Layer 2 of a small transformer language model trained on English Wikipedia (8 layers, counted from 0, width 128).
A neuron's activation on a vector x is ReLU(weights . x + bias), where the dot is the dot product.

Input weights of the MLP neurons that the questions are about. A number n stands for (n - 500) times 0.00097.
n9 (bias 0.001): 354,566,512,382,552,549,457,415,492,540,657,333,505,594,720,672,376,312,355,366,513,458,631,716,492,465,189,575,225,626,615,360,563,434,405,542,516,521,393,547,810,437,535,248,735,559,427,333,530,496,726,251,529,355,303,600,694,468,433,425,651,519,569,705,537,223,559,412,492,457,437,512,513,571,726,695,432,354,432,521,476,818,575,651,328,436,604,398,318,614,422,470,309,618,351,465,481,496,496,513,320,691,500,414,382,802,639,239,690,530,608,647,355,268,496,492,471,378,568,496,645,340,658,401,448,537,645,691
n13 (bias -0.007): 583,700,372,400,519,467,744,618,465,552,416,523,399,474,624,388,409,456,531,680,546,622,385,772,358,559,333,256,696,296,472,528,491,684,118,482,737,687,412,366,277,487,359,374,530,409,551,772,449,530,570,454,904,464,431,648,337,692,357,464,513,545,487,520,381,452,310,504,431,244,454,618,568,534,496,555,536,413,534,923,632,285,379,376,811,383,442,683,272,390,592,673,648,275,459,637,290,676,532,283,441,547,505,311,693,685,482,513,551,324,439,442,486,553,738,351,545,547,238,457,348,691,605,500,461,693,728,599
n24 (bias -0.034): 470,492,724,721,481,463,354,591,284,496,324,651,425,561,556,487,603,268,531,679,454,523,249,586,641,262,586,360,579,457,528,561,699,622,292,550,612,429,440,666,385,411,372,606,697,615,505,264,486,362,548,650,788,709,404,527,450,470,664,487,577,500,742,358,228,448,756,303,586,738,613,487,410,475,500,446,319,535,560,544,424,544,366,415,662,577,540,805,664,352,653,318,332,800,459,355,349,554,363,555,296,296,328,357,266,833,599,698,513,541,379,508,424,474,299,360,491,233,483,321,478,351,351,297,633,474,496,889
n36 (bias 0.007): 418,631,357,562,656,790,570,309,459,400,445,635,61,326,307,477,383,270,771,500,344,443,285,383,317,439,472,415,592,612,266,318,562,431,709,770,721,440,534,490,585,708,400,546,451,492,242,596,563,595,190,482,326,603,500,806,522,406,663,607,482,655,577,479,224,661,487,646,518,421,557,628,420,385,600,619,729,471,330,463,558,390,495,463,354,405,411,557,201,271,436,639,341,269,500,535,440,500,135,374,422,326,708,751,327,704,590,473,647,680,554,683,401,509,622,469,500,844,648,436,724,842,385,732,612,431,710,397
n41 (bias -0.009): 645,395,410,398,668,691,402,271,348,681,887,759,490,543,427,550,658,431,622,242,590,601,450,513,318,439,386,654,366,481,508,427,579,587,249,452,773,625,423,671,646,632,387,392,475,693,288,402,401,335,373,814,650,765,536,522,390,550,562,322,433,456,534,357,258,581,590,561,361,177,447,225,452,554,496,721,513,504,458,383,624,573,408,368,405,605,670,420,561,641,295,500,324,517,496,540,408,671,650,455,656,429,520,648,454,702,249,555,521,297,365,398,362,410,360,687,561,473,366,459,813,523,311,526,467,351,590,634
n44 (bias -0.025): 599,772,729,633,547,633,258,711,441,481,554,396,506,332,487,354,631,574,656,475,442,500,452,451,482,509,286,500,519,516,410,272,558,436,760,311,549,630,229,484,210,376,616,347,847,384,599,589,474,50,382,297,607,631,334,561,491,466,643,505,679,314,544,523,590,856,624,353,665,680,647,480,541,619,464,784,213,509,500,821,673,406,778,369,646,539,399,624,560,90,614,490,380,624,412,584,959,190,345,568,542,206,150,708,176,745,490,252,620,532,632,387,553,594,389,366,399,654,403,452,485,600,674,575,611,233,365,529
n48 (bias -0.005): 385,658,324,412,450,357,549,508,322,787,484,594,441,517,544,471,423,388,395,741,627,456,542,647,552,484,156,671,443,576,325,495,330,560,435,641,756,513,834,392,429,616,496,231,636,500,527,496,496,538,424,541,639,701,478,487,708,425,599,470,458,754,530,556,384,701,681,487,298,459,397,424,720,492,625,381,527,178,525,461,620,333,386,648,514,310,553,129,321,410,521,286,536,504,420,241,376,452,520,626,471,633,460,698,583,747,443,310,471,548,551,504,523,791,539,496,482,399,508,422,247,104,773,669,525,402,222,533
n55 (bias -0.005): 402,678,307,500,500,300,479,416,513,491,480,364,376,795,515,737,695,410,486,821,671,528,378,896,471,821,357,456,317,495,427,366,899,567,382,491,412,523,571,533,330,591,681,386,487,630,457,254,411,739,322,380,532,527,589,537,462,470,466,755,688,462,620,408,171,406,427,665,456,667,470,562,472,561,353,624,440,472,163,386,604,697,642,377,419,672,367,402,259,572,316,584,529,517,597,593,580,624,657,599,618,635,360,505,389,615,306,139,474,191,399,704,427,518,316,522,834,356,509,370,500,481,380,505,373,321,623,614
n71 (bias -0.017): 757,635,454,424,495,320,438,377,750,409,673,621,330,183,405,622,374,495,373,330,427,258,774,464,347,628,766,482,430,424,584,475,500,109,318,433,283,505,495,539,518,549,344,459,615,546,495,638,486,582,605,588,512,533,461,80,487,656,743,290,819,418,331,521,490,813,358,542,495,641,588,569,528,589,412,734,256,360,738,481,460,449,608,492,456,554,448,490,589,551,528,629,228,411,509,47,513,784,670,461,566,554,361,665,490,310,922,351,259,556,632,601,400,293,594,527,542,431,437,331,786,588,521,570,563,325,307,550
n78 (bias -0.003): 370,576,486,546,595,733,590,487,381,504,582,495,263,482,370,500,678,383,550,339,182,352,404,236,521,701,773,338,474,109,361,841,578,616,554,579,500,332,736,495,727,500,428,742,302,508,358,451,603,735,544,543,625,418,58,514,683,317,345,855,570,702,802,450,612,428,306,651,615,298,440,553,399,331,516,659,505,592,553,495,600,549,289,456,310,760,468,547,377,576,496,584,559,422,475,640,529,390,633,311,648,565,640,646,596,565,717,249,465,584,394,338,398,567,610,470,596,697,197,283,546,590,421,314,583,567,328,653
n79 (bias -0.023): 261,400,398,461,594,414,460,680,375,454,527,650,239,441,493,306,476,606,620,440,660,378,656,496,539,315,561,430,548,407,504,789,614,600,432,613,198,649,389,669,61,618,365,463,690,523,429,386,443,425,366,323,572,976,610,280,344,496,690,419,549,429,421,285,595,437,557,569,554,730,706,680,349,553,481,661,373,560,541,368,749,559,474,638,380,475,578,597,470,441,576,465,398,451,445,373,539,824,372,699,521,492,305,624,328,426,275,467,537,465,736,496,714,622,504,529,565,536,364,200,376,469,597,500,620,256,650,619
n98 (bias 0.008): 529,453,534,668,146,655,113,368,216,295,283,456,323,575,546,471,488,508,322,427,610,732,472,508,581,408,436,508,595,468,553,545,286,558,403,629,234,424,373,671,244,331,681,275,444,409,474,413,382,570,690,428,519,619,491,479,441,678,420,504,634,324,649,682,712,617,652,411,549,476,736,649,568,613,371,352,608,590,134,508,553,729,653,699,297,467,538,517,521,596,417,535,488,456,430,496,426,692,566,145,542,419,761,307,478,414,521,512,492,450,434,781,491,533,427,439,423,437,529,770,708,376,619,652,455,512,530,394
n120 (bias -0.005): 448,623,304,572,799,387,230,625,265,329,591,305,405,487,593,640,611,596,721,602,583,455,614,594,560,574,621,213,422,222,492,677,340,593,263,567,615,373,308,587,517,529,508,275,379,531,395,470,459,303,878,537,500,703,664,615,628,365,392,364,479,276,740,512,318,595,475,496,496,396,392,504,616,659,468,197,644,574,614,386,517,686,314,500,692,487,465,617,681,552,656,680,439,232,561,418,581,464,476,400,335,597,309,797,500,317,228,568,479,391,415,442,416,478,598,605,341,393,309,757,482,744,604,579,352,578,666,809
n153 (bias -0.020): 718,599,849,694,767,470,566,495,193,298,400,514,700,582,641,379,846,395,714,486,403,679,384,500,699,517,566,442,444,692,525,671,509,515,606,538,639,338,346,616,611,200,448,827,404,541,432,313,711,550,323,422,158,560,342,519,522,726,377,542,598,423,482,483,510,500,259,38,671,491,649,473,575,482,550,439,457,480,455,417,327,587,453,351,428,648,472,438,314,856,477,595,585,438,251,366,449,373,390,265,589,527,479,519,299,429,524,612,442,449,522,517,263,381,467,216,383,422,786,495,783,170,631,468,554,637,454,755
n187 (bias -0.009): 661,278,488,464,516,596,437,275,409,307,504,432,491,373,414,636,664,627,496,453,622,421,605,436,550,416,417,669,482,543,283,446,735,566,543,520,568,558,407,451,616,570,384,436,448,497,598,777,198,530,553,493,680,743,762,425,683,493,308,492,504,598,546,586,487,611,337,284,421,423,644,317,693,730,570,780,265,648,504,364,314,692,182,588,573,466,469,508,527,469,435,512,399,686,442,620,320,595,347,646,458,421,536,241,471,551,536,504,548,564,549,467,276,404,551,463,622,311,571,591,289,508,404,585,444,512,454,707
n196 (bias -0.018): 664,571,507,411,648,560,332,465,309,532,569,728,566,468,601,623,591,450,529,394,417,371,448,381,546,384,401,260,663,492,740,500,427,692,366,692,447,424,801,349,479,603,382,307,572,552,402,275,567,482,592,677,555,427,849,518,327,594,490,460,455,393,659,566,358,504,486,474,511,387,400,390,463,351,451,510,507,564,465,558,697,579,434,601,621,521,661,388,387,475,393,559,420,524,466,372,393,452,573,199,449,507,421,492,496,555,559,423,451,260,644,296,593,454,665,451,533,722,566,469,736,212,586,529,570,529,454,563
n198 (bias -0.004): 272,581,450,157,629,654,246,620,239,443,533,303,113,496,308,716,644,752,349,367,538,204,434,451,521,517,671,268,543,535,427,601,583,442,495,662,280,600,524,216,404,565,513,356,444,768,785,518,524,473,647,693,403,610,406,426,590,483,651,746,649,247,589,366,617,388,241,564,474,427,440,580,449,457,484,625,318,576,456,718,639,491,715,329,799,725,459,449,724,366,149,458,420,352,487,271,723,735,529,368,394,504,453,382,394,754,398,474,443,471,482,449,384,513,555,622,752,798,605,611,532,576,479,455,684,621,602,513
n207 (bias -0.005): 640,393,645,222,363,471,474,666,461,408,357,598,316,652,517,515,544,301,591,408,508,645,462,580,359,612,496,515,329,556,699,676,360,487,618,468,328,528,660,549,534,534,533,694,215,380,186,590,357,546,450,537,292,401,660,588,515,451,579,591,397,269,481,638,668,356,283,444,577,493,582,249,580,330,535,489,411,535,412,631,632,535,388,572,475,343,628,606,643,570,406,419,376,462,482,526,624,604,597,283,642,386,514,418,387,207,319,385,644,536,450,648,626,496,628,371,719,433,660,685,226,736,586,465,744,671,610,481
n215 (bias -0.035): 585,617,393,540,492,569,398,440,406,503,477,344,248,546,409,476,480,514,327,500,493,533,645,368,392,392,420,624,544,398,616,546,407,492,564,577,573,525,478,530,234,394,500,492,609,442,586,479,452,500,391,409,602,608,400,428,557,493,493,701,548,387,738,727,552,549,507,543,538,514,751,395,529,681,449,459,588,706,427,704,815,769,355,375,586,417,630,504,432,588,553,279,642,414,307,614,573,333,507,474,710,610,443,265,591,413,606,330,342,404,260,671,519,380,587,394,478,311,542,614,421,692,536,454,528,447,539,417
n216 (bias -0.013): 387,500,636,519,337,609,418,522,625,745,297,353,256,495,724,207,650,568,629,356,284,505,399,798,441,275,453,403,633,180,693,413,504,612,678,607,589,440,443,572,619,574,172,375,613,578,797,608,163,263,397,422,374,472,315,421,900,763,370,454,549,560,791,458,311,324,504,486,549,366,422,271,630,684,270,452,265,435,844,500,575,464,482,476,591,496,579,514,578,297,482,556,453,509,441,675,470,574,487,419,312,659,442,586,830,463,379,527,697,614,424,517,539,631,639,289,426,398,580,329,532,529,734,500,473,432,335,717
n217 (bias 0.002): 540,458,379,905,453,407,542,607,334,685,292,333,293,428,507,418,685,328,435,213,707,430,516,539,256,500,541,601,367,690,489,534,577,380,375,644,339,427,631,361,114,604,688,504,477,547,508,424,454,595,627,481,587,549,454,508,565,275,554,593,488,515,555,612,640,580,212,431,378,519,646,421,410,585,663,538,517,421,488,743,663,600,557,511,555,382,140,487,228,719,460,542,343,187,376,504,713,479,419,395,537,554,556,403,564,471,455,425,407,586,339,633,440,568,480,519,655,697,543,526,602,538,504,528,715,528,712,602
n224 (bias -0.009): 691,505,470,620,500,688,553,420,345,600,463,722,494,545,656,316,691,353,757,671,752,401,406,594,626,428,432,520,466,534,335,207,623,614,249,448,262,556,820,260,515,505,395,400,437,784,372,581,389,180,781,548,464,526,479,376,298,618,505,469,776,695,645,796,260,444,490,464,589,369,510,485,448,627,376,495,474,464,732,720,397,576,443,688,372,172,443,431,192,217,434,432,727,568,628,376,235,578,551,564,372,352,477,936,98,563,667,440,691,425,480,702,52,293,692,834,727,489,317,222,361,844,743,331,426,525,408,470
n229 (bias -0.022): 386,571,376,436,692,623,508,631,383,565,484,509,191,355,436,556,467,584,558,518,276,718,715,470,565,542,241,371,492,383,288,807,363,211,460,355,799,433,472,779,285,368,521,515,343,328,649,597,200,422,815,450,699,343,477,387,437,560,458,473,569,512,561,508,455,689,559,491,530,576,445,430,758,653,392,614,345,571,565,777,261,491,590,465,295,842,568,302,249,614,398,656,451,649,442,784,277,509,639,162,496,410,214,583,675,414,654,509,440,722,452,596,529,738,568,491,689,528,638,433,437,575,508,282,677,399,641,543
n249 (bias -0.027): 707,561,853,377,563,629,756,510,266,373,545,526,273,490,585,782,392,336,359,201,741,740,616,510,880,429,261,380,585,582,788,447,682,447,440,541,587,150,417,646,375,586,486,462,267,607,296,520,287,295,304,491,496,721,599,475,773,327,728,354,225,258,549,394,427,228,500,166,626,372,391,583,388,376,460,642,577,544,519,620,591,574,333,749,448,432,611,541,279,816,574,346,611,404,644,528,444,713,605,526,609,255,586,677,309,632,332,364,394,426,617,566,564,885,490,514,267,775,674,153,741,511,413,430,398,559,455,326

Each question shows a token from some text and the vector x that enters the MLP there. A number n stands for (n - 500) times 0.0087.

" For": 466,569,498,705,398,423,375,308,562,660,609,301,523,309,486,649,590,451,620,437,509,474,602,514,495,524,525,453,645,682,440,565,462,497,496,517,497,412,509,523,550,464,538,764,396,568,560,394,647,529,427,382,602,371,511,396,177,640,476,378,385,382,516,492,484,328,413,659,367,463,427,471,502,472,416,555,478,533,587,600,455,483,535,656,520,460,507,436,874,464,623,425,682,616,488,416,387,334,484,510,503,435,555,473,639,530,374,337,537,364,649,791,377,561,651,304,531,576,399,374,357,433,470,658,383,456,766,434
Which three neurons fire most, strongest first? n13, n196, n55

" of": 463,486,483,730,462,371,352,345,478,506,649,351,565,312,446,539,618,401,555,482,447,438,639,462,625,585,491,414,604,746,436,584,464,470,484,504,468,444,566,527,565,507,501,713,424,611,555,382,726,511,452,360,534,484,449,346,218,660,511,320,348,397,468,477,547,302,393,720,369,433,434,470,470,562,433,573,544,517,611,543,428,502,534,599,418,486,640,406,839,489,665,492,630,629,468,446,452,332,480,511,542,401,490,489,652,540,354,332,656,429,610,766,391,579,563,350,532,557,432,327,333,434,404,614,436,450,775,516
The neuron with the highest activation: n79

"ake": 510,530,519,793,372,383,428,246,521,600,666,251,555,382,494,643,521,334,480,456,451,411,644,512,435,579,473,419,613,707,433,538,386,546,510,461,573,513,512,562,528,513,572,692,417,636,517,382,636,542,438,427,477,443,506,378,130,616,598,401,398,366,429,473,479,352,493,627,401,430,475,535,514,520,426,558,465,465,590,529,561,574,553,624,443,471,465,371,755,564,670,408,654,569,428,514,469,315,528,470,556,478,563,410,622,528,267,441,633,421,580,788,419,620,692,360,563,530,431,323,308,452,464,621,426,366,744,533
The neuron with the highest activation: n55

" level": 545,570,473,644,384,420,396,356,376,566,640,306,536,412,486,587,536,381,490,535,433,456,607,473,530,529,555,448,709,665,373,586,373,501,438,496,569,460,537,521,736,580,529,641,428,607,532,439,732,475,369,441,518,401,418,364,202,672,538,337,344,413,512,449,500,409,412,695,447,467,468,501,475,474,433,449,452,409,601,551,450,546,484,583,460,511,611,305,869,499,724,428,590,589,498,501,459,352,425,429,545,392,525,438,689,582,227,427,646,506,589,764,415,597,617,376,508,585,502,311,288,454,504,718,490,416,650,447
The neuron with the highest activation: n48

" Tun": 509,626,554,657,349,465,420,336,559,512,613,293,598,353,369,608,606,409,455,429,498,424,590,493,470,542,441,515,659,632,381,571,386,377,556,515,522,433,548,568,570,471,639,698,426,570,565,461,656,557,474,414,559,450,473,381,203,735,338,400,402,420,602,502,537,373,461,721,374,461,324,494,458,507,384,458,470,482,641,492,407,578,548,640,504,413,516,491,952,471,652,470,521,513,363,583,515,425,447,393,452,470,563,424,575,541,307,274,559,454,552,771,297,617,648,450,473,612,445,384,320,582,434,652,484,473,672,521
The most active neuron and its activation: n98, at about 0.72

" the": 408,510,591,695,444,466,361,304,467,509,716,354,521,234,437,640,648,356,542,488,492,500,678,445,553,529,499,446,635,627,481,552,421,515,435,502,552,477,501,499,575,475,450,694,476,638,516,460,636,580,453,366,544,473,476,351,188,665,524,392,353,386,478,498,478,348,423,612,394,413,488,389,534,525,398,550,524,573,701,537,476,525,471,659,417,481,510,391,830,473,639,497,652,620,420,504,456,409,461,514,517,463,557,451,674,536,277,354,581,386,576,691,394,588,638,288,564,570,484,383,286,395,322,788,443,457,711,525
The neuron with the highest activation: n187

"A": 362,551,544,725,391,448,462,273,433,511,658,336,500,310,443,629,521,421,586,443,455,506,621,371,389,494,515,442,658,608,456,558,388,495,499,426,554,407,519,494,654,477,540,677,374,624,528,435,722,485,482,364,515,432,553,399,152,644,496,449,388,411,544,493,451,353,458,644,394,474,425,493,545,486,420,557,524,473,658,599,577,451,555,555,439,504,575,416,847,573,684,402,663,557,463,456,505,336,457,451,493,381,651,432,736,633,323,456,544,362,547,728,374,546,660,372,523,585,420,342,287,447,522,723,486,473,721,431
The neuron with the highest activation: n13

" cl": 464,549,583,646,408,428,378,367,432,542,621,257,479,318,439,654,618,446,464,491,430,428,673,435,516,543,524,426,657,785,378,593,423,405,382,482,460,454,514,474,713,572,511,618,405,562,633,517,673,487,477,401,496,540,528,324,157,663,508,331,340,320,580,521,554,349,415,559,436,483,419,498,573,588,398,507,418,470,651,495,416,492,484,628,531,546,523,471,838,444,677,381,568,620,535,527,512,350,460,492,559,467,503,430,620,513,287,353,583,470,551,767,414,625,680,333,470,585,437,348,362,479,470,681,389,474,671,614
Which three neurons fire most, strongest first? n120, n187, n198

"arth": 470,556,600,664,352,400,403,318,430,624,647,345,515,330,500,561,541,340,496,473,437,558,603,483,412,518,414,385,588,744,372,591,422,495,429,397,610,460,489,502,624,565,621,663,426,508,573,400,684,493,452,417,513,472,531,349,163,666,560,417,397,359,485,510,530,392,461,583,457,471,444,514,563,492,360,601,480,543,668,407,537,570,490,593,431,559,470,376,846,609,733,393,621,674,462,521,493,347,475,384,502,483,589,412,695,594,244,375,588,429,546,780,363,560,624,391,425,585,542,335,280,487,462,643,443,437,678,539
The neuron with the highest activation: n153

" Ha": 472,586,529,640,427,457,384,323,493,665,610,349,557,234,469,663,505,387,548,543,545,484,582,417,393,563,474,483,551,684,373,493,399,436,455,502,600,378,473,444,563,463,674,746,416,595,595,429,658,553,414,429,591,388,530,312,164,567,576,405,344,419,506,487,567,384,404,631,371,508,386,463,556,516,377,439,534,517,651,530,512,510,452,654,441,482,590,520,849,589,604,390,671,633,396,543,477,387,442,474,478,497,560,423,651,607,320,307,539,356,538,770,394,516,674,339,505,578,451,357,369,545,399,689,500,464,715,543
The most active neuron and its activation: n215, at about 0.96

".": 438,522,568,734,387,384,382,311,500,473,617,306,593,384,437,585,597,441,577,555,425,481,568,375,501,566,475,444,600,684,421,530,449,534,505,538,609,414,544,509,566,448,557,676,360,654,496,411,683,481,395,404,595,447,425,352,188,690,567,417,368,310,496,503,471,407,409,585,410,404,473,526,532,584,446,528,521,480,731,592,451,446,549,634,477,466,526,384,839,459,663,426,523,638,408,479,560,342,573,504,570,398,509,451,717,575,289,376,566,455,593,779,444,516,662,301,526,578,479,317,381,394,317,668,378,486,694,546
The neuron with the highest activation: n153

"ini": 557,612,543,723,392,430,322,287,467,527,573,344,534,325,493,638,615,388,462,396,426,519,602,490,445,484,495,477,605,669,450,571,433,499,499,538,484,525,502,511,586,522,570,629,378,612,549,384,686,514,471,463,409,421,514,405,128,679,561,337,377,366,532,509,584,470,435,618,432,489,417,530,539,570,471,552,564,441,670,494,435,416,563,687,386,432,539,470,919,575,668,374,606,639,487,473,472,412,477,471,496,288,549,400,623,511,246,338,630,448,567,689,552,478,675,342,518,585,466,329,302,491,443,602,467,443,697,509
The most active neuron and its activation: n207, at about 1.2

"-": 390,639,580,671,482,464,306,266,496,494,670,326,613,290,352,629,563,330,603,501,454,388,604,482,535,574,545,438,639,669,390,528,415,490,464,496,543,512,503,501,584,466,493,676,411,542,602,428,634,432,490,397,504,455,439,392,157,617,496,408,348,418,485,507,521,332,492,576,322,522,488,439,499,588,410,581,491,538,740,572,478,521,599,559,391,482,503,382,842,484,691,381,629,632,440,556,534,354,526,446,510,455,511,421,615,557,334,360,582,423,548,737,425,562,627,359,529,632,520,321,301,451,364,691,542,436,744,581
Which three neurons fire most, strongest first? n44, n229, n198

" under": 471,493,491,762,420,391,375,292,462,571,640,398,501,375,454,581,606,393,488,523,434,464,626,538,525,562,509,430,643,681,450,554,434,476,545,541,528,480,461,565,620,536,523,716,430,616,626,424,611,488,454,381,538,439,501,384,196,634,529,345,305,403,491,503,551,306,435,679,352,377,479,458,578,461,463,478,542,482,677,523,435,552,472,561,433,479,497,352,795,461,708,394,620,676,505,402,432,334,559,463,446,393,528,499,644,497,331,344,589,429,667,740,437,556,769,264,505,638,546,348,279,459,410,656,433,454,719,498
The most active neuron and its activation: n196, at about 0.33

" To": 521,559,542,747,369,432,418,288,553,513,625,362,535,338,463,677,515,385,477,516,439,456,627,492,480,569,535,474,716,713,371,564,391,380,508,517,548,380,560,549,530,499,624,720,408,589,584,416,619,491,477,337,538,402,527,401,180,650,535,377,368,393,408,481,462,314,375,616,328,512,410,391,542,477,479,543,530,482,583,559,525,536,433,670,503,552,563,485,838,504,664,383,643,571,438,458,389,404,468,441,468,432,549,477,699,566,402,363,546,422,543,739,385,523,742,392,506,602,373,349,345,462,476,658,408,437,784,475
Which two neurons fire most, strongest first? n13, n71

" |": 483,585,562,708,350,451,326,320,518,562,660,336,590,307,440,625,546,401,586,518,381,439,592,466,617,557,473,446,626,718,421,544,406,466,510,508,554,490,555,535,543,487,548,629,449,637,509,383,652,511,462,432,512,510,479,368,250,727,395,389,380,397,510,444,482,352,415,644,370,423,420,493,515,545,458,489,588,450,683,640,487,519,567,529,451,463,551,373,861,451,695,345,577,548,416,503,525,368,483,470,551,473,558,430,687,618,301,369,579,449,504,741,362,528,596,354,512,623,489,260,314,464,321,709,471,433,760,466
The most active neuron and its activation: n215, at about 0.26

" national": 474,653,509,635,457,437,337,292,464,583,708,399,508,332,346,580,614,353,492,487,477,490,557,490,524,474,439,440,687,648,455,535,441,502,465,505,530,367,543,514,611,501,525,598,510,612,583,516,680,528,429,332,519,461,463,311,216,662,490,405,294,427,532,473,491,415,455,686,346,437,430,414,439,515,471,458,444,466,612,538,402,523,518,600,408,406,514,390,908,577,629,458,685,593,462,504,507,415,406,352,533,404,536,416,704,527,261,434,617,420,595,779,454,613,674,376,526,588,524,334,327,484,515,766,537,378,662,558
The most active neuron and its activation: n216, at about 0.86

" men": 462,567,534,702,438,501,437,276,474,577,631,358,626,329,451,569,641,420,392,518,431,423,622,433,408,488,545,518,605,704,441,509,413,495,486,528,529,408,472,527,513,540,610,701,424,604,581,438,665,482,464,426,417,547,412,343,221,593,490,347,379,450,603,567,571,379,336,645,354,408,411,470,461,554,491,490,521,507,576,517,425,528,501,570,477,473,507,446,836,539,729,348,653,594,399,575,448,390,449,418,502,386,524,494,703,504,220,418,610,446,530,746,390,607,629,299,581,605,497,330,327,511,466,807,402,386,726,511
The neuron with the highest activation: n217

"a": 442,509,574,716,334,415,402,291,440,516,629,343,594,331,436,628,569,364,484,437,449,483,671,380,445,569,458,487,590,708,457,548,370,481,440,477,529,444,582,512,633,498,583,620,415,650,557,465,735,490,407,429,502,570,433,328,151,626,513,409,404,377,509,528,537,415,433,660,492,504,385,508,479,614,433,576,605,467,591,552,502,493,550,550,438,452,607,385,817,629,763,411,591,615,445,473,474,320,459,462,582,397,599,424,639,608,224,380,630,431,485,726,432,517,606,281,508,608,443,373,307,494,452,602,405,443,723,491
The most active neuron and its activation: n215, at about 0.92

" hydro": 451,550,469,752,449,364,331,302,479,608,697,390,521,306,413,594,637,346,469,481,483,509,595,508,360,518,484,386,598,730,373,493,391,483,481,422,526,459,435,557,594,568,566,680,472,552,505,500,649,480,555,442,621,443,585,337,223,666,561,401,390,285,614,541,527,282,530,640,444,456,396,401,527,477,521,411,474,525,712,546,465,584,481,604,474,544,474,391,862,529,750,459,621,566,451,502,527,437,436,333,449,397,510,422,680,539,341,331,601,437,552,689,411,556,696,368,383,611,462,348,277,504,503,663,484,433,639,554
The neuron with the highest activation: n120

" for": 460,485,543,689,395,364,365,372,545,533,610,339,602,330,485,638,609,424,557,456,388,435,609,511,568,568,544,460,630,679,467,522,521,488,463,519,504,439,530,580,525,487,517,743,462,624,547,378,694,552,419,333,528,452,444,387,209,650,489,347,339,364,527,507,523,338,411,668,363,428,435,465,506,503,431,517,471,480,581,558,437,519,584,609,482,436,592,349,832,481,663,446,615,623,517,460,411,311,504,509,508,389,487,510,651,510,340,347,647,382,603,769,402,596,686,312,511,600,466,303,357,434,401,709,378,463,776,490
The neuron with the highest activation: n55

" climate": 503,494,485,640,439,498,406,254,492,654,657,303,611,356,398,548,577,360,527,572,419,493,635,472,485,480,576,412,650,732,391,608,415,433,449,443,505,351,490,563,600,662,512,675,490,571,517,424,694,550,378,409,525,563,506,283,186,705,525,325,423,384,497,492,483,356,446,616,452,494,444,442,462,504,425,423,447,465,625,555,466,530,459,666,528,470,499,370,867,509,688,433,652,564,467,473,544,404,450,406,464,399,525,364,708,584,295,356,619,503,539,762,408,658,552,321,428,571,479,359,376,530,535,671,512,400,657,524
The neuron with the highest activation: n79

" communication": 450,578,531,760,427,534,349,237,452,602,658,209,594,397,446,530,605,393,449,450,475,457,524,543,489,522,531,494,599,660,377,548,434,417,510,515,595,475,531,593,538,504,501,705,467,629,526,426,685,607,509,446,606,498,481,308,175,625,478,387,353,402,510,516,422,279,484,672,449,436,482,508,447,415,454,428,449,509,655,539,464,566,434,687,420,510,504,392,869,531,705,415,611,636,464,481,470,463,431,408,483,434,543,483,662,497,238,402,640,464,645,714,472,578,648,332,484,528,574,355,288,440,463,668,422,442,600,463
Which two neurons fire most, strongest first? n216, n98

" 17": 435,597,553,700,457,506,364,309,538,632,715,401,529,198,400,671,525,409,507,447,507,519,556,489,482,513,502,396,565,732,408,478,354,508,433,523,558,426,441,472,569,482,620,707,390,573,484,385,631,496,441,425,485,389,464,435,191,610,573,432,406,466,531,484,503,368,397,741,338,399,400,538,467,557,426,497,545,550,666,545,466,480,490,627,488,452,528,393,848,502,634,359,643,600,356,515,493,379,441,457,540,482,468,461,664,644,322,406,680,380,581,710,371,621,666,346,580,586,494,328,323,475,365,672,513,471,701,474
Which two neurons fire most, strongest first? n36, n41

" and": 380,441,568,751,353,462,337,362,496,481,676,284,560,285,453,666,571,364,559,473,427,422,622,411,594,536,535,434,610,628,410,564,493,493,481,500,558,365,557,593,582,507,548,665,400,614,567,462,679,546,468,378,584,481,440,336,160,658,542,422,347,382,420,439,531,370,375,646,408,450,470,466,549,511,451,472,455,556,680,544,482,534,544,595,459,518,552,386,804,507,703,404,591,629,457,460,493,360,551,482,495,411,536,524,723,565,333,338,618,387,545,759,391,566,651,306,559,588,498,342,356,432,336,651,522,421,675,519
Which two neurons fire most, strongest first? n78, n229

" Cra": 485,580,569,786,452,413,473,324,506,538,696,343,579,284,464,621,521,395,455,511,488,416,601,441,492,562,493,457,602,742,464,509,450,467,450,438,541,409,420,484,565,548,599,608,459,529,645,415,623,504,424,461,556,416,559,302,162,661,568,338,407,438,604,484,577,343,366,609,323,507,381,440,568,480,408,503,470,463,608,576,471,549,538,588,490,572,471,552,857,475,644,426,640,573,386,414,482,391,477,457,416,454,502,442,632,529,368,209,623,461,519,743,491,568,714,370,529,593,320,352,324,501,483,697,501,436,759,458
The neuron with the highest activation: n71

"house": 465,583,506,749,365,426,427,336,403,565,582,304,574,386,555,650,496,363,502,434,380,406,595,451,389,570,476,471,607,712,482,581,362,464,434,497,517,480,542,532,612,582,594,710,439,628,477,339,704,531,399,464,541,469,459,401,183,645,531,352,388,385,495,545,520,340,413,650,396,495,447,549,522,558,437,520,484,470,615,543,534,500,615,622,462,466,532,330,869,607,675,390,644,596,540,457,495,349,450,471,467,451,552,452,696,582,208,352,634,477,466,684,427,552,617,365,515,525,431,330,367,491,490,630,377,417,782,464
The most active neuron and its activation: n217, at about 0.58

" 28": 471,492,566,698,458,411,342,306,507,504,655,396,587,195,469,697,574,484,529,487,423,454,577,475,506,548,475,473,591,725,463,475,352,496,469,528,565,399,440,522,587,430,591,715,449,586,486,344,681,479,447,500,503,460,448,362,194,693,581,449,395,398,545,507,490,394,451,696,377,452,373,475,413,578,431,498,439,514,687,566,444,496,529,683,488,454,501,434,800,488,683,378,633,602,468,517,491,321,454,482,530,401,442,512,621,635,274,355,712,409,603,704,438,588,671,333,522,596,457,365,236,415,445,649,481,444,701,469
The most active neuron and its activation: n44, at about 0.99

"ici": 537,645,538,720,419,463,394,296,492,590,685,255,496,332,439,568,619,440,497,457,388,498,623,509,492,456,536,501,577,695,333,527,432,455,497,606,522,474,582,500,580,517,595,656,377,621,501,428,599,508,476,356,501,510,482,361,80,599,529,366,358,337,444,442,462,388,442,628,490,485,444,531,509,634,471,496,521,512,600,510,440,494,516,706,425,507,512,473,851,560,692,411,640,623,418,481,461,430,453,507,543,406,578,361,615,482,251,362,649,473,601,712,563,551,718,362,498,524,456,398,271,484,418,656,386,410,666,490
Which two neurons fire most, strongest first? n79, n98

" Wi": 507,566,522,713,395,490,444,289,522,622,614,339,640,272,421,627,460,349,514,483,508,465,631,536,447,464,514,441,677,648,381,472,451,421,502,522,596,412,436,501,579,521,591,779,386,574,543,348,575,514,452,423,517,374,489,407,169,568,506,362,388,394,494,522,522,381,364,674,333,456,403,499,517,487,436,450,541,462,559,611,456,550,513,674,506,551,533,487,832,524,627,420,622,617,312,522,417,380,459,454,530,419,575,422,702,536,351,344,596,387,589,693,470,585,685,351,632,605,394,395,308,515,460,733,424,483,774,469
The most active neuron and its activation: n13, at about 1.1